Layer 3 of a small transformer language model trained on English Wikipedia (9 layers, counted from 0, width 128).
A neuron's activation on a vector x is ReLU(weights . x), where the dot is the dot product.

Input weights of the MLP neurons that the questions are about. A number n stands for (n - 128) times 0.0047.
n40: 113, 119, 82, 162, 108, 145, 149, 95, 171, 109, 54, 82, 168, 145, 119, 141, 130, 111, 147, 183, 93, 147, 137, 69, 137, 106, 131, 151, 125, 122, 123, 139, 92, 112, 171, 158, 107, 133, 156, 136, 131, 124, 97, 157, 133, 148, 129, 130, 133, 114, 147, 104, 151, 107, 61, 115, 95, 146, 101, 118, 148, 152, 96, 127, 108, 128, 114, 126, 133, 108, 148, 133, 145, 131, 112, 130, 136, 130, 106, 117, 116, 158, 155, 102, 139, 139, 132, 104, 90, 116, 177, 108, 153, 107, 176, 101, 151, 166, 102, 130, 103, 156, 182, 133, 115, 97, 150, 106, 143, 122, 144, 124, 128, 123, 163, 98, 110, 103, 132, 127, 137, 134, 126, 142, 132, 143, 105, 187
n46: 121, 95, 98, 121, 99, 127, 205, 124, 82, 93, 97, 109, 96, 141, 122, 185, 118, 119, 92, 108, 137, 174, 149, 97, 136, 85, 144, 111, 219, 166, 127, 128, 104, 102, 95, 138, 131, 148, 160, 65, 152, 127, 122, 134, 163, 161, 118, 131, 183, 184, 101, 111, 142, 163, 172, 122, 99, 135, 99, 142, 136, 110, 93, 115, 160, 87, 147, 122, 127, 104, 150, 128, 146, 81, 113, 127, 150, 126, 115, 134, 115, 135, 159, 158, 162, 178, 85, 71, 116, 143, 140, 125, 122, 144, 167, 138, 143, 143, 148, 165, 132, 73, 152, 84, 135, 148, 138, 111, 102, 164, 143, 140, 143, 121, 146, 108, 98, 169, 139, 115, 94, 131, 174, 86, 160, 99, 134, 168
n137: 90, 104, 103, 145, 94, 152, 140, 162, 173, 157, 136, 135, 115, 134, 132, 156, 165, 155, 119, 147, 124, 96, 127, 83, 172, 102, 88, 150, 215, 85, 176, 139, 132, 135, 153, 145, 93, 98, 116, 136, 127, 119, 110, 106, 138, 148, 110, 141, 132, 104, 137, 120, 151, 178, 170, 134, 102, 166, 145, 156, 87, 104, 120, 95, 124, 212, 152, 101, 103, 99, 150, 171, 165, 115, 122, 132, 130, 198, 150, 115, 70, 110, 120, 171, 131, 120, 117, 121, 134, 124, 125, 107, 94, 101, 93, 135, 130, 117, 115, 121, 162, 155, 128, 120, 134, 140, 186, 125, 78, 110, 144, 140, 160, 152, 122, 96, 141, 134, 130, 134, 104, 122, 122, 115, 127, 106, 118, 87
n139: 108, 149, 93, 125, 95, 83, 157, 121, 135, 183, 134, 103, 129, 121, 148, 175, 135, 84, 159, 165, 65, 193, 95, 143, 137, 96, 101, 135, 140, 76, 130, 141, 125, 121, 148, 113, 132, 145, 165, 140, 129, 120, 79, 133, 149, 149, 132, 154, 127, 119, 121, 189, 127, 203, 135, 141, 99, 167, 111, 151, 61, 132, 83, 121, 146, 108, 141, 138, 121, 90, 161, 191, 134, 84, 132, 97, 121, 169, 109, 84, 103, 105, 110, 110, 191, 111, 106, 140, 81, 148, 105, 120, 101, 115, 129, 105, 117, 159, 148, 101, 129, 146, 145, 123, 138, 156, 133, 110, 145, 72, 124, 74, 127, 107, 188, 162, 74, 166, 121, 119, 118, 108, 54, 151, 117, 165, 138, 132
n141: 131, 105, 126, 130, 88, 139, 141, 146, 107, 121, 92, 115, 123, 129, 93, 126, 122, 143, 175, 96, 157, 166, 112, 80, 143, 127, 106, 180, 175, 174, 193, 99, 139, 135, 157, 166, 95, 153, 156, 102, 168, 125, 126, 162, 90, 173, 152, 139, 130, 64, 132, 131, 140, 126, 103, 178, 85, 130, 114, 152, 109, 145, 112, 100, 96, 110, 179, 103, 177, 122, 106, 152, 120, 80, 113, 110, 146, 125, 142, 119, 103, 101, 177, 159, 161, 149, 161, 97, 105, 179, 88, 163, 185, 132, 171, 108, 133, 134, 80, 145, 122, 135, 116, 64, 118, 125, 128, 110, 138, 122, 138, 130, 101, 173, 157, 141, 107, 120, 111, 91, 90, 98, 103, 122, 130, 170, 140, 127
n151: 143, 156, 117, 125, 126, 111, 133, 78, 87, 112, 113, 141, 155, 137, 107, 138, 91, 161, 99, 112, 131, 92, 146, 125, 162, 73, 126, 134, 145, 132, 124, 128, 104, 67, 152, 112, 132, 125, 74, 142, 150, 117, 91, 159, 128, 100, 107, 156, 159, 111, 137, 140, 92, 158, 125, 195, 166, 152, 130, 144, 119, 122, 115, 122, 83, 117, 116, 106, 91, 93, 124, 111, 107, 175, 140, 99, 170, 118, 134, 93, 157, 221, 203, 153, 160, 114, 129, 143, 147, 144, 114, 101, 165, 124, 160, 117, 154, 95, 153, 80, 134, 131, 104, 77, 147, 158, 177, 114, 67, 144, 106, 100, 152, 143, 164, 127, 114, 126, 138, 141, 132, 64, 156, 69, 158, 138, 86, 148
n153: 121, 76, 76, 180, 129, 128, 173, 100, 121, 132, 90, 102, 115, 163, 92, 141, 164, 113, 100, 117, 92, 131, 112, 131, 194, 63, 82, 174, 173, 123, 122, 95, 123, 153, 133, 161, 117, 112, 100, 110, 125, 53, 128, 94, 139, 170, 130, 119, 160, 78, 164, 72, 112, 119, 131, 157, 100, 88, 100, 112, 93, 109, 114, 111, 139, 108, 163, 115, 67, 106, 151, 113, 139, 124, 133, 129, 174, 154, 111, 94, 60, 137, 122, 135, 121, 180, 158, 151, 94, 132, 169, 117, 178, 117, 111, 142, 163, 150, 120, 173, 116, 164, 147, 122, 125, 136, 162, 100, 124, 130, 161, 123, 141, 70, 152, 175, 143, 101, 168, 174, 136, 136, 115, 119, 114, 150, 107, 123
n155: 127, 86, 112, 149, 97, 80, 166, 84, 146, 198, 77, 132, 154, 167, 100, 149, 139, 120, 132, 136, 149, 79, 100, 109, 190, 50, 98, 166, 192, 132, 120, 111, 139, 98, 155, 126, 93, 119, 129, 108, 140, 108, 125, 119, 165, 106, 133, 121, 143, 101, 129, 55, 114, 184, 117, 151, 105, 119, 67, 181, 114, 136, 109, 133, 114, 108, 170, 92, 113, 119, 128, 146, 118, 86, 128, 93, 116, 135, 153, 125, 130, 94, 196, 125, 119, 145, 132, 144, 102, 144, 108, 123, 142, 134, 111, 107, 160, 131, 122, 132, 72, 180, 109, 124, 175, 132, 158, 153, 95, 124, 158, 96, 182, 109, 128, 124, 135, 94, 140, 151, 103, 121, 155, 83, 162, 116, 93, 113
n161: 136, 155, 120, 118, 126, 143, 142, 88, 115, 107, 86, 116, 138, 122, 113, 122, 131, 166, 109, 119, 111, 53, 130, 136, 155, 102, 126, 132, 137, 110, 123, 142, 114, 182, 173, 186, 126, 104, 160, 133, 151, 98, 109, 157, 158, 143, 101, 141, 130, 127, 108, 182, 96, 111, 89, 129, 85, 102, 71, 130, 116, 102, 118, 109, 124, 102, 82, 88, 147, 119, 153, 109, 112, 138, 113, 140, 95, 146, 114, 127, 130, 127, 124, 126, 127, 119, 156, 113, 155, 136, 118, 129, 127, 70, 136, 111, 108, 105, 98, 151, 140, 154, 83, 90, 148, 132, 166, 117, 147, 131, 124, 108, 124, 154, 160, 114, 98, 84, 116, 105, 136, 130, 143, 114, 92, 142, 135, 207
n231: 159, 129, 98, 179, 91, 122, 121, 118, 160, 117, 122, 136, 167, 118, 139, 170, 132, 146, 115, 155, 117, 119, 129, 184, 153, 94, 153, 144, 127, 108, 116, 118, 131, 141, 118, 125, 123, 79, 112, 119, 146, 128, 118, 129, 143, 146, 143, 149, 118, 128, 152, 143, 168, 117, 165, 129, 133, 166, 143, 142, 129, 127, 144, 121, 148, 131, 125, 147, 127, 135, 116, 104, 118, 112, 144, 132, 134, 160, 146, 124, 108, 129, 149, 145, 161, 96, 141, 134, 109, 147, 117, 131, 133, 144, 121, 120, 120, 115, 117, 144, 137, 141, 142, 124, 120, 200, 138, 88, 133, 134, 169, 133, 152, 120, 113, 136, 113, 166, 150, 126, 122, 125, 99, 86, 186, 148, 107, 145
n236: 145, 132, 129, 122, 82, 93, 151, 121, 156, 125, 93, 140, 166, 129, 140, 180, 91, 120, 127, 148, 136, 127, 138, 176, 129, 124, 75, 145, 137, 127, 89, 107, 131, 127, 163, 176, 113, 176, 138, 103, 149, 147, 120, 93, 118, 126, 100, 140, 136, 123, 140, 160, 157, 106, 129, 122, 126, 151, 115, 127, 129, 110, 107, 145, 159, 127, 111, 117, 121, 128, 111, 104, 137, 136, 132, 79, 133, 127, 139, 127, 85, 111, 178, 140, 99, 139, 106, 161, 124, 168, 145, 107, 130, 121, 123, 126, 135, 125, 75, 89, 121, 116, 131, 111, 106, 142, 142, 150, 107, 121, 111, 138, 132, 166, 126, 108, 109, 132, 129, 123, 96, 147, 156, 108, 129, 87, 100, 122
n238: 160, 105, 139, 144, 127, 181, 137, 126, 111, 176, 121, 66, 59, 142, 158, 136, 173, 131, 127, 167, 112, 116, 55, 99, 124, 135, 150, 153, 97, 115, 110, 124, 117, 140, 133, 115, 144, 152, 122, 134, 165, 147, 119, 170, 129, 123, 161, 131, 163, 125, 117, 107, 117, 99, 149, 159, 90, 147, 44, 161, 127, 121, 110, 62, 87, 168, 205, 123, 157, 116, 126, 83, 122, 156, 132, 142, 158, 142, 135, 67, 68, 161, 132, 179, 121, 114, 154, 145, 93, 134, 172, 159, 149, 147, 88, 94, 101, 128, 150, 101, 126, 178, 145, 98, 152, 118, 130, 86, 118, 146, 138, 97, 133, 162, 124, 85, 110, 143, 92, 61, 101, 130, 145, 90, 102, 137, 149, 202
n252: 136, 164, 103, 136, 123, 106, 135, 166, 65, 121, 109, 136, 118, 130, 95, 134, 133, 115, 169, 128, 60, 143, 139, 110, 140, 135, 129, 149, 142, 91, 127, 134, 135, 107, 143, 88, 116, 162, 169, 149, 159, 127, 102, 101, 107, 123, 143, 129, 94, 139, 163, 200, 102, 190, 177, 119, 154, 121, 139, 153, 137, 90, 127, 153, 161, 162, 139, 171, 107, 125, 120, 139, 88, 113, 98, 78, 103, 148, 122, 50, 166, 84, 73, 137, 199, 127, 94, 89, 140, 95, 138, 129, 175, 116, 104, 44, 126, 86, 130, 203, 82, 147, 111, 119, 172, 126, 150, 71, 114, 125, 125, 94, 140, 151, 113, 133, 110, 113, 72, 96, 117, 117, 118, 111, 152, 151, 120, 151
n253: 152, 129, 142, 100, 132, 145, 100, 122, 141, 111, 164, 127, 100, 104, 142, 121, 127, 129, 157, 115, 153, 113, 151, 117, 115, 174, 127, 109, 122, 111, 138, 184, 136, 132, 102, 147, 136, 102, 140, 140, 132, 153, 137, 181, 88, 95, 109, 143, 87, 150, 104, 123, 145, 115, 148, 127, 138, 150, 137, 123, 133, 117, 142, 127, 148, 126, 92, 132, 144, 147, 122, 110, 106, 137, 116, 123, 128, 122, 151, 143, 143, 121, 114, 136, 108, 120, 156, 158, 158, 131, 98, 117, 150, 116, 141, 181, 114, 107, 154, 140, 153, 114, 107, 165, 114, 111, 82, 144, 154, 106, 102, 162, 97, 136, 114, 116, 136, 162, 146, 120, 118, 137, 121, 136, 127, 108, 145, 99
n261: 115, 141, 105, 151, 127, 153, 134, 160, 84, 138, 32, 139, 113, 157, 136, 141, 124, 138, 77, 115, 140, 114, 129, 160, 148, 115, 161, 174, 103, 163, 90, 111, 125, 131, 127, 130, 124, 87, 106, 119, 162, 82, 151, 185, 178, 97, 109, 148, 99, 133, 160, 141, 151, 190, 109, 137, 120, 143, 86, 150, 93, 156, 134, 86, 106, 129, 162, 80, 158, 87, 133, 179, 185, 45, 154, 96, 106, 110, 103, 71, 151, 128, 112, 78, 155, 160, 134, 87, 130, 158, 102, 118, 156, 63, 133, 86, 97, 143, 90, 129, 141, 99, 61, 80, 123, 170, 119, 151, 110, 120, 164, 112, 130, 158, 100, 134, 121, 64, 114, 136, 98, 141, 88, 121, 121, 128, 110, 130
n269: 115, 140, 139, 121, 69, 131, 164, 158, 151, 154, 131, 133, 107, 172, 83, 111, 112, 114, 94, 114, 98, 102, 114, 128, 137, 101, 171, 114, 190, 125, 154, 110, 99, 163, 111, 157, 67, 145, 113, 143, 171, 131, 118, 116, 148, 128, 103, 169, 194, 109, 127, 148, 84, 143, 126, 163, 127, 155, 122, 128, 100, 130, 133, 142, 116, 187, 156, 72, 65, 109, 133, 188, 167, 122, 150, 132, 126, 216, 124, 148, 137, 144, 102, 140, 109, 145, 132, 126, 117, 140, 127, 98, 171, 130, 104, 145, 135, 128, 120, 105, 162, 117, 117, 107, 167, 146, 138, 178, 103, 118, 157, 157, 147, 118, 146, 119, 102, 130, 123, 175, 93, 125, 79, 72, 125, 122, 101, 97
n293: 116, 112, 128, 183, 157, 120, 117, 125, 132, 185, 62, 86, 111, 131, 128, 142, 138, 144, 105, 138, 98, 175, 114, 162, 137, 131, 130, 130, 158, 127, 172, 175, 157, 126, 140, 121, 128, 62, 120, 132, 141, 127, 99, 129, 133, 183, 148, 149, 76, 188, 113, 119, 139, 149, 107, 71, 104, 116, 108, 203, 100, 195, 103, 129, 98, 249, 76, 105, 109, 110, 88, 124, 135, 156, 143, 97, 111, 170, 159, 105, 133, 159, 139, 163, 101, 145, 116, 136, 103, 178, 139, 92, 106, 95, 124, 105, 138, 13, 86, 110, 141, 150, 147, 95, 132, 144, 137, 92, 69, 115, 129, 116, 120, 146, 130, 134, 126, 132, 142, 145, 106, 114, 130, 139, 124, 105, 164, 144
n308: 118, 155, 103, 146, 69, 159, 129, 120, 112, 147, 84, 180, 133, 152, 102, 134, 104, 117, 116, 134, 132, 162, 125, 116, 175, 129, 123, 146, 130, 140, 104, 172, 147, 116, 143, 133, 99, 142, 161, 114, 137, 85, 147, 129, 164, 143, 127, 141, 135, 76, 158, 88, 128, 104, 153, 146, 121, 122, 88, 134, 111, 134, 117, 105, 85, 147, 184, 80, 59, 87, 123, 137, 185, 55, 129, 79, 154, 170, 93, 41, 138, 139, 73, 167, 124, 180, 143, 113, 123, 170, 140, 104, 173, 120, 130, 95, 144, 131, 80, 120, 145, 148, 164, 142, 76, 115, 167, 130, 128, 176, 156, 47, 121, 188, 145, 134, 118, 86, 142, 136, 111, 155, 136, 142, 141, 193, 119, 127
n329: 159, 90, 172, 186, 86, 123, 165, 149, 86, 134, 122, 110, 114, 154, 96, 96, 90, 107, 212, 153, 93, 122, 54, 150, 120, 107, 119, 181, 130, 79, 92, 132, 152, 141, 160, 96, 119, 170, 143, 120, 171, 115, 100, 128, 123, 94, 154, 105, 139, 123, 102, 124, 154, 117, 85, 133, 74, 135, 146, 135, 160, 158, 111, 132, 157, 97, 92, 149, 165, 111, 144, 188, 115, 71, 109, 87, 116, 134, 116, 142, 119, 128, 112, 202, 88, 80, 105, 155, 42, 149, 127, 146, 143, 118, 106, 76, 127, 154, 135, 107, 93, 99, 138, 72, 122, 122, 112, 92, 124, 116, 159, 70, 156, 75, 141, 125, 123, 99, 127, 132, 120, 150, 52, 96, 161, 120, 101, 93
n353: 117, 88, 79, 121, 134, 146, 160, 120, 157, 134, 124, 135, 86, 127, 115, 152, 145, 134, 166, 136, 116, 170, 148, 110, 137, 103, 69, 111, 127, 165, 160, 148, 72, 108, 177, 140, 103, 159, 158, 111, 146, 148, 96, 131, 131, 164, 121, 133, 119, 174, 159, 99, 168, 96, 170, 153, 82, 143, 109, 155, 142, 118, 104, 119, 129, 138, 110, 151, 128, 121, 103, 138, 125, 73, 104, 99, 134, 140, 137, 130, 125, 135, 101, 117, 85, 103, 135, 171, 161, 128, 133, 75, 110, 107, 148, 164, 98, 146, 119, 110, 181, 124, 96, 172, 140, 135, 132, 130, 106, 140, 128, 161, 149, 92, 158, 113, 100, 159, 137, 139, 119, 159, 136, 139, 140, 132, 143, 132

Each question shows a token from some text and the vector x that enters the MLP there. A number n stands for (n - 128) times 0.056.

"y": 104, 130, 125, 146, 132, 137, 127, 124, 133, 127, 130, 135, 129, 46, 139, 74, 130, 145, 105, 110, 113, 126, 121, 139, 89, 96, 129, 104, 113, 136, 125, 117, 150, 117, 108, 121, 116, 143, 117, 123, 115, 115, 125, 129, 122, 113, 132, 145, 146, 145, 121, 119, 133, 139, 123, 130, 142, 136, 147, 134, 125, 123, 197, 136, 124, 106, 135, 131, 127, 158, 116, 132, 121, 143, 152, 131, 134, 132, 123, 143, 127, 135, 142, 112, 129, 120, 117, 134, 103, 128, 104, 125, 130, 136, 133, 125, 135, 112, 143, 134, 144, 138, 121, 127, 113, 154, 113, 126, 131, 126, 101, 133, 111, 130, 133, 127, 171, 122, 145, 140, 148, 135, 127, 132, 144, 147, 112, 142
Which neuron fires most, and how strongly? n151, at about 1.1

"al": 91, 120, 113, 117, 149, 141, 125, 146, 138, 107, 101, 139, 129, 83, 158, 159, 126, 89, 115, 118, 140, 140, 135, 116, 106, 143, 136, 130, 123, 117, 115, 141, 150, 125, 143, 133, 148, 134, 131, 105, 94, 148, 129, 139, 142, 134, 129, 126, 113, 141, 130, 129, 139, 130, 120, 131, 132, 144, 144, 81, 132, 133, 155, 119, 129, 115, 122, 124, 120, 120, 139, 139, 122, 119, 136, 114, 150, 120, 121, 133, 139, 154, 139, 127, 105, 141, 114, 127, 116, 121, 128, 124, 132, 145, 132, 135, 144, 143, 110, 106, 129, 105, 145, 116, 90, 133, 107, 136, 130, 127, 118, 120, 137, 126, 116, 111, 162, 137, 126, 129, 135, 157, 146, 92, 131, 130, 115, 137
Which neuron fires most, and how strongly? n46, at about 1.8

" and": 72, 127, 132, 105, 123, 122, 152, 140, 134, 131, 149, 133, 119, 101, 140, 118, 139, 132, 123, 125, 115, 127, 138, 126, 113, 135, 112, 115, 95, 148, 138, 137, 108, 121, 125, 127, 120, 143, 120, 128, 68, 130, 142, 106, 118, 140, 129, 143, 118, 124, 142, 117, 124, 127, 137, 148, 130, 126, 122, 100, 132, 126, 154, 127, 118, 117, 142, 123, 125, 191, 123, 137, 121, 120, 113, 142, 129, 156, 117, 128, 136, 119, 97, 123, 132, 112, 110, 113, 125, 111, 105, 118, 112, 143, 128, 141, 132, 136, 145, 117, 146, 126, 114, 122, 149, 115, 145, 126, 128, 128, 146, 125, 143, 128, 128, 112, 150, 129, 128, 125, 118, 133, 147, 145, 134, 139, 123, 113
Which neuron fires most, and how strongly? n353, at about 1.9

" was": 72, 118, 127, 139, 123, 127, 119, 140, 140, 114, 117, 137, 131, 105, 129, 115, 124, 150, 120, 138, 127, 113, 146, 124, 109, 129, 115, 117, 128, 145, 136, 133, 142, 124, 132, 118, 115, 112, 133, 127, 114, 133, 148, 93, 113, 109, 124, 122, 132, 121, 126, 122, 123, 148, 138, 123, 118, 121, 131, 89, 135, 120, 181, 129, 122, 120, 146, 116, 114, 161, 127, 145, 125, 151, 128, 134, 135, 105, 130, 136, 131, 120, 113, 130, 126, 112, 132, 121, 125, 128, 136, 127, 135, 122, 119, 123, 144, 132, 122, 120, 127, 123, 141, 123, 128, 142, 160, 142, 117, 127, 141, 138, 140, 132, 132, 127, 164, 122, 122, 113, 155, 117, 139, 142, 133, 142, 127, 139
The neuron with the highest activation: n137

" have": 79, 130, 118, 115, 114, 141, 119, 115, 144, 122, 139, 125, 126, 95, 125, 114, 134, 123, 129, 121, 126, 120, 160, 137, 101, 124, 120, 119, 103, 136, 135, 131, 142, 130, 123, 130, 101, 131, 134, 123, 135, 103, 151, 86, 114, 122, 116, 123, 122, 111, 124, 125, 130, 138, 138, 106, 132, 120, 130, 115, 110, 128, 155, 130, 136, 112, 132, 119, 133, 139, 108, 148, 135, 141, 119, 95, 124, 104, 117, 132, 140, 124, 118, 141, 128, 125, 129, 131, 122, 118, 115, 144, 137, 128, 119, 119, 125, 130, 128, 138, 129, 114, 135, 118, 119, 143, 125, 126, 108, 135, 126, 126, 128, 141, 134, 132, 167, 115, 137, 118, 151, 131, 152, 138, 110, 135, 127, 127
The three highest activations, in order: n308, n252, n253

" whose": 73, 142, 110, 129, 135, 137, 127, 134, 127, 116, 143, 130, 123, 88, 118, 112, 140, 124, 131, 119, 128, 128, 129, 138, 122, 110, 132, 129, 108, 145, 131, 113, 130, 135, 116, 132, 128, 143, 128, 135, 92, 131, 144, 88, 128, 143, 120, 135, 128, 120, 132, 133, 121, 122, 116, 124, 134, 119, 128, 111, 120, 132, 145, 129, 132, 119, 136, 111, 128, 158, 126, 126, 134, 129, 138, 103, 133, 122, 133, 129, 124, 140, 115, 137, 139, 115, 127, 139, 133, 112, 126, 138, 129, 135, 128, 137, 152, 135, 138, 134, 136, 122, 154, 137, 141, 141, 137, 133, 133, 148, 119, 117, 131, 120, 140, 136, 159, 138, 133, 143, 159, 151, 148, 151, 129, 132, 117, 150
Which neuron fires most, and how strongly? n153, at about 1.3

"erg": 92, 138, 135, 116, 123, 102, 107, 137, 123, 132, 99, 144, 127, 95, 147, 90, 109, 131, 124, 133, 124, 126, 150, 144, 97, 121, 130, 121, 131, 122, 129, 114, 149, 120, 109, 155, 170, 112, 149, 130, 104, 141, 133, 128, 144, 101, 112, 102, 127, 154, 131, 132, 124, 122, 122, 127, 157, 123, 116, 143, 129, 132, 126, 129, 117, 106, 118, 127, 137, 94, 127, 138, 134, 143, 130, 109, 130, 107, 138, 113, 138, 118, 121, 141, 119, 148, 105, 115, 120, 113, 138, 127, 110, 137, 140, 95, 123, 152, 122, 112, 121, 117, 137, 134, 96, 99, 166, 126, 125, 123, 104, 125, 106, 128, 105, 125, 148, 108, 118, 132, 142, 136, 116, 126, 125, 103, 121, 118
The neuron with the highest activation: n261

" are": 78, 118, 125, 127, 132, 139, 119, 146, 140, 122, 127, 134, 133, 77, 129, 110, 134, 129, 121, 137, 129, 122, 125, 126, 136, 103, 123, 116, 106, 134, 138, 117, 163, 121, 123, 113, 126, 123, 131, 127, 90, 129, 145, 90, 112, 118, 120, 125, 129, 114, 129, 118, 112, 155, 131, 112, 124, 122, 122, 88, 136, 140, 148, 120, 124, 137, 141, 128, 130, 154, 122, 147, 128, 147, 135, 108, 138, 107, 121, 126, 134, 126, 108, 138, 119, 124, 144, 152, 121, 138, 129, 135, 130, 128, 128, 121, 141, 131, 129, 123, 134, 97, 130, 118, 123, 150, 135, 135, 135, 124, 141, 132, 148, 146, 132, 127, 153, 125, 128, 123, 151, 119, 134, 138, 121, 132, 134, 142
The neuron with the highest activation: n137

" power": 86, 129, 131, 129, 118, 131, 145, 134, 120, 137, 111, 127, 120, 78, 127, 109, 132, 133, 127, 129, 119, 134, 113, 122, 52, 137, 140, 99, 117, 122, 112, 128, 126, 107, 129, 132, 146, 124, 102, 137, 72, 132, 142, 126, 108, 114, 130, 123, 136, 132, 124, 129, 124, 137, 136, 120, 139, 139, 117, 105, 111, 130, 144, 154, 132, 117, 131, 134, 141, 150, 111, 131, 132, 133, 127, 145, 138, 146, 137, 136, 117, 129, 140, 122, 125, 137, 129, 124, 136, 123, 131, 119, 115, 130, 127, 151, 143, 139, 122, 139, 113, 104, 155, 110, 127, 117, 138, 139, 145, 125, 156, 128, 116, 131, 116, 127, 171, 133, 141, 112, 160, 122, 134, 151, 112, 117, 114, 144
Which neuron fires most, and how strongly? n253, at about 0.52

" in": 64, 124, 130, 135, 125, 130, 124, 131, 128, 142, 142, 119, 149, 132, 141, 119, 132, 143, 135, 136, 134, 138, 111, 116, 144, 111, 125, 107, 158, 133, 125, 117, 132, 131, 133, 131, 127, 133, 127, 132, 97, 126, 131, 88, 130, 118, 123, 125, 137, 125, 126, 122, 143, 135, 125, 119, 129, 126, 127, 106, 132, 130, 169, 123, 134, 116, 133, 130, 135, 150, 135, 128, 117, 124, 147, 121, 131, 125, 130, 140, 122, 113, 124, 126, 138, 127, 132, 125, 104, 106, 121, 155, 136, 126, 120, 123, 112, 129, 133, 129, 125, 99, 149, 128, 124, 142, 153, 130, 119, 123, 137, 122, 147, 132, 126, 128, 148, 124, 131, 138, 172, 132, 126, 122, 129, 119, 130, 128
The neuron with the highest activation: n137

" even": 82, 122, 136, 133, 128, 110, 139, 146, 118, 149, 134, 114, 123, 111, 144, 136, 114, 121, 130, 135, 143, 124, 142, 135, 101, 118, 126, 112, 144, 125, 133, 135, 144, 131, 104, 116, 113, 131, 111, 129, 85, 126, 125, 99, 104, 141, 120, 123, 114, 111, 124, 121, 119, 133, 138, 104, 138, 129, 135, 120, 138, 135, 110, 126, 119, 142, 131, 134, 134, 162, 116, 133, 118, 142, 133, 122, 124, 134, 134, 151, 142, 135, 131, 118, 123, 129, 130, 116, 129, 108, 126, 114, 123, 132, 129, 107, 139, 124, 124, 129, 152, 113, 121, 118, 126, 152, 149, 138, 133, 123, 121, 119, 134, 151, 108, 134, 170, 148, 107, 129, 162, 129, 123, 154, 142, 109, 124, 105
Which neuron fires most, and how strongly? n293, at about 1.4

" 1": 96, 130, 146, 132, 125, 106, 120, 122, 150, 131, 108, 133, 140, 102, 136, 133, 122, 133, 127, 118, 153, 141, 134, 131, 98, 123, 130, 93, 91, 131, 145, 123, 134, 99, 123, 142, 119, 141, 111, 125, 62, 129, 135, 105, 129, 120, 109, 138, 132, 116, 135, 103, 119, 155, 119, 113, 135, 143, 154, 92, 126, 123, 166, 143, 116, 139, 141, 132, 130, 166, 131, 127, 135, 139, 161, 127, 136, 136, 135, 137, 128, 122, 142, 108, 133, 136, 135, 131, 142, 150, 135, 140, 142, 146, 128, 129, 131, 117, 126, 107, 116, 110, 121, 116, 133, 154, 130, 120, 155, 151, 134, 115, 129, 136, 123, 138, 147, 133, 125, 141, 159, 134, 127, 146, 120, 136, 122, 134
The neuron with the highest activation: n236

" Its": 70, 134, 117, 131, 132, 138, 129, 138, 142, 125, 124, 128, 130, 82, 99, 120, 134, 124, 130, 126, 140, 127, 130, 130, 131, 112, 118, 134, 125, 141, 132, 112, 133, 131, 125, 133, 134, 132, 128, 135, 73, 117, 144, 93, 120, 151, 125, 129, 130, 128, 133, 124, 131, 131, 115, 127, 129, 117, 114, 100, 123, 122, 135, 121, 122, 118, 126, 131, 130, 162, 133, 121, 135, 128, 137, 108, 135, 116, 119, 149, 117, 141, 123, 141, 147, 123, 141, 142, 126, 124, 131, 131, 123, 134, 131, 145, 143, 135, 132, 131, 137, 118, 149, 136, 132, 144, 142, 130, 137, 139, 128, 126, 128, 129, 125, 137, 161, 131, 143, 139, 161, 146, 140, 148, 127, 132, 118, 148
The neuron with the highest activation: n153

" near": 67, 131, 113, 126, 136, 124, 136, 139, 128, 133, 119, 129, 141, 103, 115, 112, 145, 126, 132, 127, 129, 122, 113, 110, 132, 131, 133, 127, 151, 129, 133, 143, 140, 128, 104, 112, 139, 128, 133, 130, 81, 115, 151, 95, 134, 126, 126, 105, 143, 106, 118, 135, 135, 130, 147, 112, 126, 132, 144, 103, 117, 127, 163, 122, 125, 120, 129, 142, 125, 121, 125, 134, 121, 125, 147, 119, 125, 120, 136, 135, 121, 133, 133, 135, 135, 130, 132, 125, 125, 131, 132, 129, 127, 128, 133, 120, 130, 125, 122, 142, 137, 111, 134, 131, 149, 143, 169, 138, 123, 124, 129, 115, 141, 129, 126, 118, 157, 133, 133, 141, 172, 136, 123, 145, 124, 122, 134, 111
The neuron with the highest activation: n137

" her": 74, 123, 108, 137, 140, 131, 127, 127, 111, 117, 129, 114, 126, 75, 110, 123, 142, 142, 143, 116, 131, 132, 144, 137, 97, 127, 125, 120, 154, 147, 152, 117, 144, 132, 113, 137, 115, 126, 132, 131, 115, 124, 112, 104, 106, 135, 119, 137, 122, 136, 134, 138, 131, 115, 123, 126, 122, 124, 112, 100, 121, 134, 183, 126, 130, 127, 120, 121, 134, 143, 117, 133, 121, 124, 135, 142, 143, 120, 130, 160, 115, 129, 130, 141, 135, 103, 111, 122, 129, 123, 121, 156, 126, 130, 121, 133, 143, 141, 125, 133, 133, 117, 135, 125, 142, 131, 143, 128, 127, 145, 122, 127, 122, 126, 111, 126, 153, 138, 130, 129, 164, 129, 152, 134, 132, 132, 112, 149
The neuron with the highest activation: n46

"s": 105, 122, 141, 109, 145, 127, 109, 125, 127, 118, 126, 145, 126, 138, 116, 109, 111, 149, 128, 108, 129, 115, 169, 117, 98, 152, 111, 108, 136, 114, 130, 140, 129, 114, 119, 117, 124, 127, 132, 128, 93, 129, 139, 121, 109, 120, 127, 132, 141, 142, 124, 125, 138, 143, 134, 150, 127, 133, 153, 107, 129, 130, 188, 136, 133, 127, 112, 115, 130, 125, 115, 129, 115, 153, 136, 120, 128, 108, 140, 137, 134, 143, 145, 159, 119, 138, 116, 113, 155, 144, 101, 118, 113, 146, 142, 127, 124, 118, 131, 130, 141, 118, 142, 91, 115, 103, 123, 127, 124, 155, 115, 133, 135, 144, 128, 117, 180, 121, 129, 124, 153, 109, 148, 124, 125, 138, 129, 140
The neuron with the highest activation: n151

" tri": 88, 154, 110, 146, 118, 134, 145, 168, 124, 109, 122, 119, 147, 91, 128, 117, 125, 125, 134, 120, 131, 128, 151, 99, 96, 150, 125, 97, 111, 121, 120, 138, 134, 110, 120, 126, 117, 128, 123, 138, 103, 125, 156, 121, 120, 102, 126, 123, 134, 118, 126, 139, 139, 125, 112, 109, 118, 145, 106, 130, 123, 131, 140, 132, 105, 132, 115, 123, 128, 155, 122, 127, 115, 119, 154, 138, 118, 118, 114, 156, 118, 147, 132, 104, 134, 148, 137, 131, 115, 100, 110, 128, 142, 145, 126, 133, 119, 146, 133, 136, 130, 138, 127, 136, 147, 129, 120, 121, 156, 137, 136, 135, 106, 133, 139, 123, 142, 124, 132, 142, 182, 122, 119, 175, 130, 126, 108, 125
Which neuron fires most, and how strongly? n40, at about 1.6